Layer 6 of a small transformer language model trained on English Wikipedia (16 layers, counted from 0, width 128).
A neuron's activation on a vector x is GELU(gate . x) times (in . x), where the dot is the dot product.

Input weights of the MLP neurons that the questions are about. A number n stands for (n - 500) times 0.00076.
n124 gate: 823 504 296 496 449 515 470 519 576 567 321 601 664 417 348 512 492 500 805 594 576 454 674 641 365 398 579 453 469 190 352 236 541 297 477 746 477 397 542 636 496 673 469 548 346 446 775 620 455 461 504 511 290 500 602 292 552 294 478 276 556 573 584 669 345 410 409 511 599 444 615 379 600 436 678 624 477 431 555 577 353 504 682 454 541 492 429 608 537 619 664 372 508 466 397 598 387 685 469 223 388 496 430 599 535 347 435 453 632 436 492 508 465 221 596 429 617 312 424 369 432 453 700 361 374 466 171 592
n167 gate: 446 644 587 367 403 477 251 468 461 566 276 612 419 753 669 345 382 422 340 492 508 663 397 654 560 539 520 698 629 628 440 317 621 202 760 724 469 248 576 402 508 656 624 427 403 357 716 240 434 616 519 574 476 607 543 496 481 580 288 586 392 489 401 488 580 519 638 406 657 357 408 445 401 578 484 415 453 383 484 401 576 599 735 532 628 508 504 735 623 546 653 508 696 469 470 805 664 695 572 298 520 698 561 642 512 646 742 440 464 720 383 512 377 702 460 619 591 718 484 457 296 500 508 718 536 575 516 662
n263 gate: 446 687 791 500 427 488 451 797 687 484 712 701 247 508 571 534 254 500 394 521 496 517 557 517 462 438 546 692 602 356 551 409 430 472 479 484 625 634 492 454 517 434 368 561 323 647 513 536 335 411 600 434 547 504 525 410 794 287 271 617 328 221 673 677 402 628 425 508 359 381 516 430 559 612 521 179 716 508 547 365 432 450 467 517 290 467 626 462 304 374 757 724 342 364 464 562 334 355 224 513 445 340 532 546 682 374 188 317 474 586 350 588 471 814 206 586 624 496 425 603 758 569 411 574 341 233 463 659
n298 gate: 489 566 446 367 661 537 721 449 336 545 201 564 583 606 274 275 441 511 512 364 588 372 455 531 426 321 565 531 598 590 402 599 98 284 762 308 584 669 368 561 390 443 508 548 394 430 375 349 428 566 470 534 672 515 283 612 620 688 397 680 538 416 109 633 324 481 477 500 431 387 309 523 600 310 418 496 431 338 374 644 385 273 568 802 413 610 485 473 804 462 626 412 385 598 629 515 492 550 496 524 500 512 437 596 441 315 539 394 425 591 445 353 481 500 488 515 390 732 389 379 469 579 585 458 427 419 595 458
n394 gate: 296 459 566 439 633 191 702 607 767 281 468 289 521 588 427 644 441 638 673 656 379 742 219 529 356 532 468 375 562 595 624 302 673 366 590 313 463 553 418 391 564 766 442 480 560 698 479 418 600 517 625 492 591 370 653 607 365 558 578 411 560 430 508 323 438 456 435 533 370 508 627 391 414 335 628 540 460 426 592 270 590 451 536 332 608 262 563 541 428 373 625 387 277 741 461 593 387 528 426 667 521 541 370 903 632 713 365 504 429 760 692 304 562 333 582 607 605 661 403 448 451 379 397 745 639 618 346 561
n399 gate: 606 589 504 756 630 557 337 403 638 407 516 816 524 641 306 608 467 397 444 449 792 364 461 476 516 476 611 520 419 359 387 697 594 454 432 442 476 603 383 358 693 386 435 508 531 333 654 390 370 375 259 677 512 435 531 550 274 549 599 659 574 511 496 582 634 614 619 643 314 508 539 484 308 264 303 175 670 603 472 432 542 313 360 484 512 622 384 448 648 632 419 453 452 492 741 417 370 208 468 463 492 624 496 671 480 356 604 322 154 508 537 412 492 309 564 531 409 410 512 500 251 557 609 838 636 571 338 356
n124 in: 731 523 603 361 512 351 393 477 323 507 617 589 426 362 409 519 441 613 650 455 368 344 537 424 419 304 432 442 500 550 519 609 485 353 341 533 424 262 381 609 485 414 311 394 783 471 546 533 418 339 751 673 535 452 432 493 719 550 445 345 392 619 584 350 431 724 405 553 621 459 485 196 546 567 508 586 417 649 291 469 369 428 393 725 634 440 437 336 567 419 356 346 640 974 511 515 357 372 704 582 753 504 522 447 515 542 576 396 345 463 488 454 542 542 683 489 533 609 470 273 447 578 515 507 481 564 233 637
n167 in: 492 270 534 471 526 456 492 300 370 611 278 434 319 355 630 369 487 358 457 318 542 217 553 445 449 375 479 251 427 555 410 517 587 345 681 603 513 756 125 274 413 259 180 545 517 672 393 681 425 555 633 408 722 533 745 234 484 269 657 475 418 668 356 434 551 529 739 529 429 636 479 379 310 521 577 322 567 291 612 479 569 412 537 364 215 209 439 441 385 430 732 421 588 575 367 450 442 492 769 332 564 288 508 622 372 555 369 543 521 492 547 335 606 525 466 287 500 417 659 640 458 698 687 500 412 349 337 664
n263 in: 728 476 334 823 440 504 317 496 426 535 437 631 246 450 293 678 516 629 353 349 523 634 515 583 270 551 418 805 576 337 420 488 454 584 457 561 547 629 603 640 574 384 560 435 566 317 476 549 477 600 907 434 396 443 271 343 481 396 391 598 539 440 457 771 372 477 383 379 637 589 584 442 693 589 587 438 555 710 444 579 704 358 692 389 319 415 355 532 462 557 560 675 637 601 647 461 329 504 512 681 357 405 614 476 751 512 769 436 616 612 343 543 472 390 484 366 323 578 488 569 402 713 278 422 555 363 414 571
n298 in: 474 592 347 436 562 321 610 447 565 525 465 428 633 257 284 574 616 711 535 487 504 713 496 786 675 328 779 659 571 742 130 513 175 555 405 356 668 396 750 707 436 534 496 265 253 298 579 690 372 636 533 303 540 630 504 243 390 540 608 526 504 401 295 564 544 449 694 630 513 368 568 526 383 384 408 581 569 624 558 496 429 292 394 417 585 517 711 483 712 677 677 513 487 628 371 642 758 603 562 709 561 360 576 626 742 296 526 293 730 458 487 626 644 630 587 276 429 526 500 491 565 313 570 414 765 720 599 300
n394 in: 317 537 247 223 512 267 606 820 544 476 290 714 608 420 613 577 458 347 344 691 560 638 563 431 549 428 400 463 512 607 710 380 544 469 569 587 593 504 439 512 704 376 212 351 560 616 216 709 544 619 593 428 446 383 536 236 342 418 551 379 607 481 394 520 393 500 387 334 653 321 705 352 533 668 369 464 604 438 628 259 383 577 666 422 572 460 614 475 634 295 537 412 484 624 714 504 532 701 393 434 381 773 327 561 570 618 357 545 583 377 517 293 683 362 447 587 609 564 371 512 263 566 541 560 739 460 327 723
n399 in: 664 274 532 559 541 393 326 238 563 481 615 442 610 535 393 712 557 559 420 238 532 516 357 301 411 575 445 374 334 443 557 398 461 392 325 422 361 647 339 330 413 425 544 265 465 439 399 348 708 532 599 496 366 646 606 368 298 338 573 393 430 678 464 653 366 449 369 671 421 726 349 799 468 339 355 375 516 470 423 701 531 659 403 388 480 457 411 452 500 550 606 602 619 570 603 295 358 654 492 549 424 364 608 556 556 672 536 322 610 328 529 552 220 388 564 659 591 645 329 504 460 386 484 637 141 246 216 596

Each question shows a token from some text and the vector x that enters the MLP there. A number n stands for (n - 500) times 0.01.

" and": 591 651 526 550 561 324 327 598 388 586 406 291 402 594 735 498 599 586 468 617 357 458 677 339 546 330 495 580 419 569 459 520 622 386 736 416 338 482 291 492 443 413 498 445 777 249 655 571 504 448 359 541 604 407 539 487 454 295 401 530 410 408 448 264 421 403 502 437 415 453 272 345 459 586 522 556 383 479 483 705 548 530 442 518 496 503 501 472 490 477 332 350 518 503 372 533 537 612 500 505 462 697 454 455 473 478 391 478 449 380 564 589 355 368 439 427 517 397 300 558 437 530 651 564 580 443 479 536
Which two neurons fire most, strongest first? n167, n124

".": 476 712 463 533 326 476 524 692 567 584 505 414 200 584 598 267 702 620 444 565 515 436 521 263 646 404 486 671 424 520 512 396 455 509 485 542 613 390 278 396 602 512 296 490 576 562 535 530 599 523 474 595 481 319 369 399 614 504 525 333 457 642 509 561 516 399 460 361 331 518 445 406 449 336 404 506 520 665 487 650 598 641 576 508 396 488 523 574 438 364 366 432 521 492 487 653 514 607 285 465 411 523 361 560 525 539 500 462 566 462 576 500 392 557 367 475 281 439 449 463 519 515 525 565 531 415 439 603
Which three neurons fire most, strongest first? n263, n298, n167

"73": 522 558 644 769 443 350 529 727 575 676 499 448 464 531 276 504 455 557 482 403 406 374 497 351 578 616 567 534 247 382 307 347 576 484 500 588 496 437 361 615 580 374 461 255 559 330 487 635 436 546 412 558 434 466 451 526 442 641 460 527 557 474 446 540 528 474 448 485 664 398 402 654 599 423 459 589 614 254 491 614 801 535 521 533 392 457 279 421 603 669 508 433 396 574 534 586 518 489 764 568 511 383 521 563 556 624 574 498 595 591 506 545 349 601 698 456 582 456 456 558 745 515 422 474 532 601 591 559
Which three neurons fire most, strongest first? n394, n298, n399

" was": 363 619 586 619 541 470 543 558 511 533 585 525 340 503 715 331 744 594 495 465 480 463 732 440 540 614 420 407 356 570 610 427 463 438 448 326 684 403 417 287 608 444 311 366 524 352 714 669 632 218 456 588 510 364 623 448 454 469 442 553 452 549 250 564 371 427 548 476 460 553 438 440 566 301 630 628 483 510 548 668 517 564 669 539 488 527 400 501 570 428 373 446 548 600 471 606 550 546 376 623 541 320 422 456 444 552 461 512 472 524 609 577 402 413 280 389 433 456 399 483 573 511 443 571 502 496 426 457
The neuron with the highest activation: n263

"ira": 407 538 505 672 469 503 634 523 436 561 494 440 516 549 577 483 578 615 504 365 553 564 562 317 504 556 374 424 480 580 287 447 548 638 543 534 439 483 505 649 440 510 491 354 946 419 412 503 493 353 361 481 530 487 413 446 391 389 286 678 492 614 575 424 479 498 638 323 500 460 348 674 348 364 548 481 341 447 360 499 453 533 514 498 446 426 407 361 716 660 266 412 550 489 266 421 528 456 562 614 385 519 466 529 403 547 460 582 492 467 389 430 332 606 727 536 606 590 357 779 267 355 379 443 505 491 529 565
The neuron with the highest activation: n394

"unc": 490 464 243 696 477 568 585 583 426 582 659 528 342 475 670 419 576 496 427 688 547 560 742 527 509 616 457 279 468 601 363 449 630 570 598 565 544 407 538 717 476 526 388 518 403 499 566 574 602 334 531 406 436 463 410 470 606 485 432 295 453 514 553 451 571 580 264 588 443 705 547 530 700 362 556 340 526 596 437 377 613 529 481 631 696 585 582 430 696 522 422 450 499 432 403 479 568 446 682 626 533 483 446 549 565 699 509 490 359 635 531 574 617 508 474 415 702 429 468 413 509 412 508 582 401 465 660 420
Which three neurons fire most, strongest first? n399, n167, n124

"be": 351 565 418 697 507 426 577 531 598 556 457 389 514 453 617 511 723 717 365 381 502 389 457 442 483 558 425 328 381 528 452 247 603 533 450 575 585 407 575 560 343 412 339 427 450 319 511 603 442 483 330 522 504 573 462 561 556 546 265 458 406 741 492 381 350 705 528 420 443 652 309 541 653 428 572 512 539 396 489 425 467 419 445 487 479 517 322 379 542 385 463 401 702 448 307 459 585 648 643 472 492 514 452 430 441 776 622 499 558 551 672 537 406 553 642 496 627 393 372 584 437 519 474 419 478 343 515 503
Which three neurons fire most, strongest first? n167, n298, n394

" fall": 559 657 617 626 427 332 517 544 521 530 402 283 411 464 655 373 623 496 396 451 452 503 449 298 540 511 418 392 575 490 562 482 474 426 581 400 621 479 406 688 568 660 343 381 696 399 578 573 610 570 431 326 360 393 544 440 570 503 292 510 438 629 554 401 470 570 428 343 481 514 431 504 565 279 506 540 511 570 583 574 470 585 535 556 583 424 188 384 577 472 487 455 461 649 485 606 696 710 431 761 428 528 309 561 510 545 408 651 486 299 491 576 631 391 518 423 484 266 489 454 518 395 432 413 522 598 635 373
The neuron with the highest activation: n394

",": 524 852 458 550 504 491 569 604 456 577 476 446 220 643 586 377 703 598 472 492 549 447 650 415 430 522 341 541 473 471 615 413 603 395 521 629 520 425 186 215 682 591 390 416 629 540 633 642 548 450 522 581 526 422 479 545 540 383 467 509 394 492 462 523 419 320 349 407 441 563 377 409 486 427 383 655 516 426 496 670 599 539 496 572 542 527 453 490 322 313 367 421 626 550 410 524 488 585 434 542 502 409 279 595 535 521 420 524 464 534 649 535 451 464 428 492 509 428 312 519 561 537 436 537 467 415 396 432
The neuron with the highest activation: n394

" Cor": 528 534 549 584 358 398 573 694 444 514 617 459 408 601 527 584 613 509 661 346 572 590 689 333 456 606 444 479 709 361 432 418 687 459 394 529 437 452 470 449 517 393 381 607 483 360 606 754 458 514 382 539 397 275 591 617 375 368 489 284 651 496 513 287 543 466 594 478 439 515 489 533 588 255 423 493 577 410 535 679 466 473 446 581 557 724 412 460 575 623 522 378 347 454 407 494 460 591 520 623 594 469 401 430 340 698 444 532 679 409 476 550 370 591 603 480 519 432 487 361 605 434 501 466 463 701 498 405
The neuron with the highest activation: n124

"ja": 310 644 419 782 367 525 654 575 641 496 518 525 500 593 613 489 614 544 471 436 532 523 485 467 561 372 339 280 395 581 407 529 597 626 592 538 396 394 461 493 415 621 478 491 695 321 341 529 448 379 388 457 532 452 525 552 556 548 200 542 305 566 582 596 508 491 399 444 465 432 333 469 532 500 296 563 361 504 366 340 540 417 416 545 480 612 374 419 661 613 515 503 662 553 386 424 573 584 573 549 548 276 505 521 520 623 467 693 476 593 447 559 230 633 740 449 612 411 357 530 366 473 402 449 638 466 627 523
The neuron with the highest activation: n394

"a": 429 624 409 649 461 375 444 522 498 484 425 513 322 572 421 383 536 616 656 603 473 390 616 406 480 449 302 463 492 444 284 373 497 560 518 413 387 460 534 608 394 471 447 409 592 475 522 486 605 488 481 502 541 442 477 485 355 479 396 468 427 495 518 288 333 507 602 438 509 755 476 610 481 371 447 440 503 326 481 581 482 410 720 368 434 636 576 215 450 491 233 479 625 419 406 557 547 628 639 491 675 527 462 388 382 472 528 626 484 330 496 612 266 640 829 378 732 486 322 589 348 641 336 473 604 655 445 560
Which three neurons fire most, strongest first? n124, n394, n298

" (": 522 779 664 450 579 227 540 588 348 382 466 423 395 495 528 485 677 503 527 571 379 599 563 449 525 406 395 470 536 525 484 453 577 570 616 576 741 436 384 425 529 409 434 274 645 395 608 599 475 522 483 549 451 356 308 377 457 703 378 468 535 364 466 492 418 407 474 495 485 695 418 456 536 416 623 657 358 571 460 733 536 473 540 498 397 472 350 450 536 540 406 276 528 518 333 487 541 619 438 530 615 483 514 439 500 503 390 628 651 297 612 540 498 427 484 394 580 570 483 490 270 650 616 398 742 546 426 394
Which three neurons fire most, strongest first? n124, n394, n298

" vol": 511 549 477 710 341 499 593 597 443 504 735 338 454 568 523 574 693 510 459 427 428 392 410 316 396 638 428 407 595 321 459 570 575 522 586 501 587 438 373 573 467 429 264 526 353 346 672 612 447 367 456 455 500 429 458 534 563 402 612 478 465 590 586 467 334 473 546 410 408 668 536 639 637 299 543 563 592 555 381 698 598 605 518 422 518 809 422 441 555 366 635 458 375 610 483 496 462 539 395 633 555 544 305 558 521 556 421 473 527 271 453 408 394 537 588 450 562 354 419 336 577 537 467 466 438 538 608 368
Which three neurons fire most, strongest first? n394, n298, n399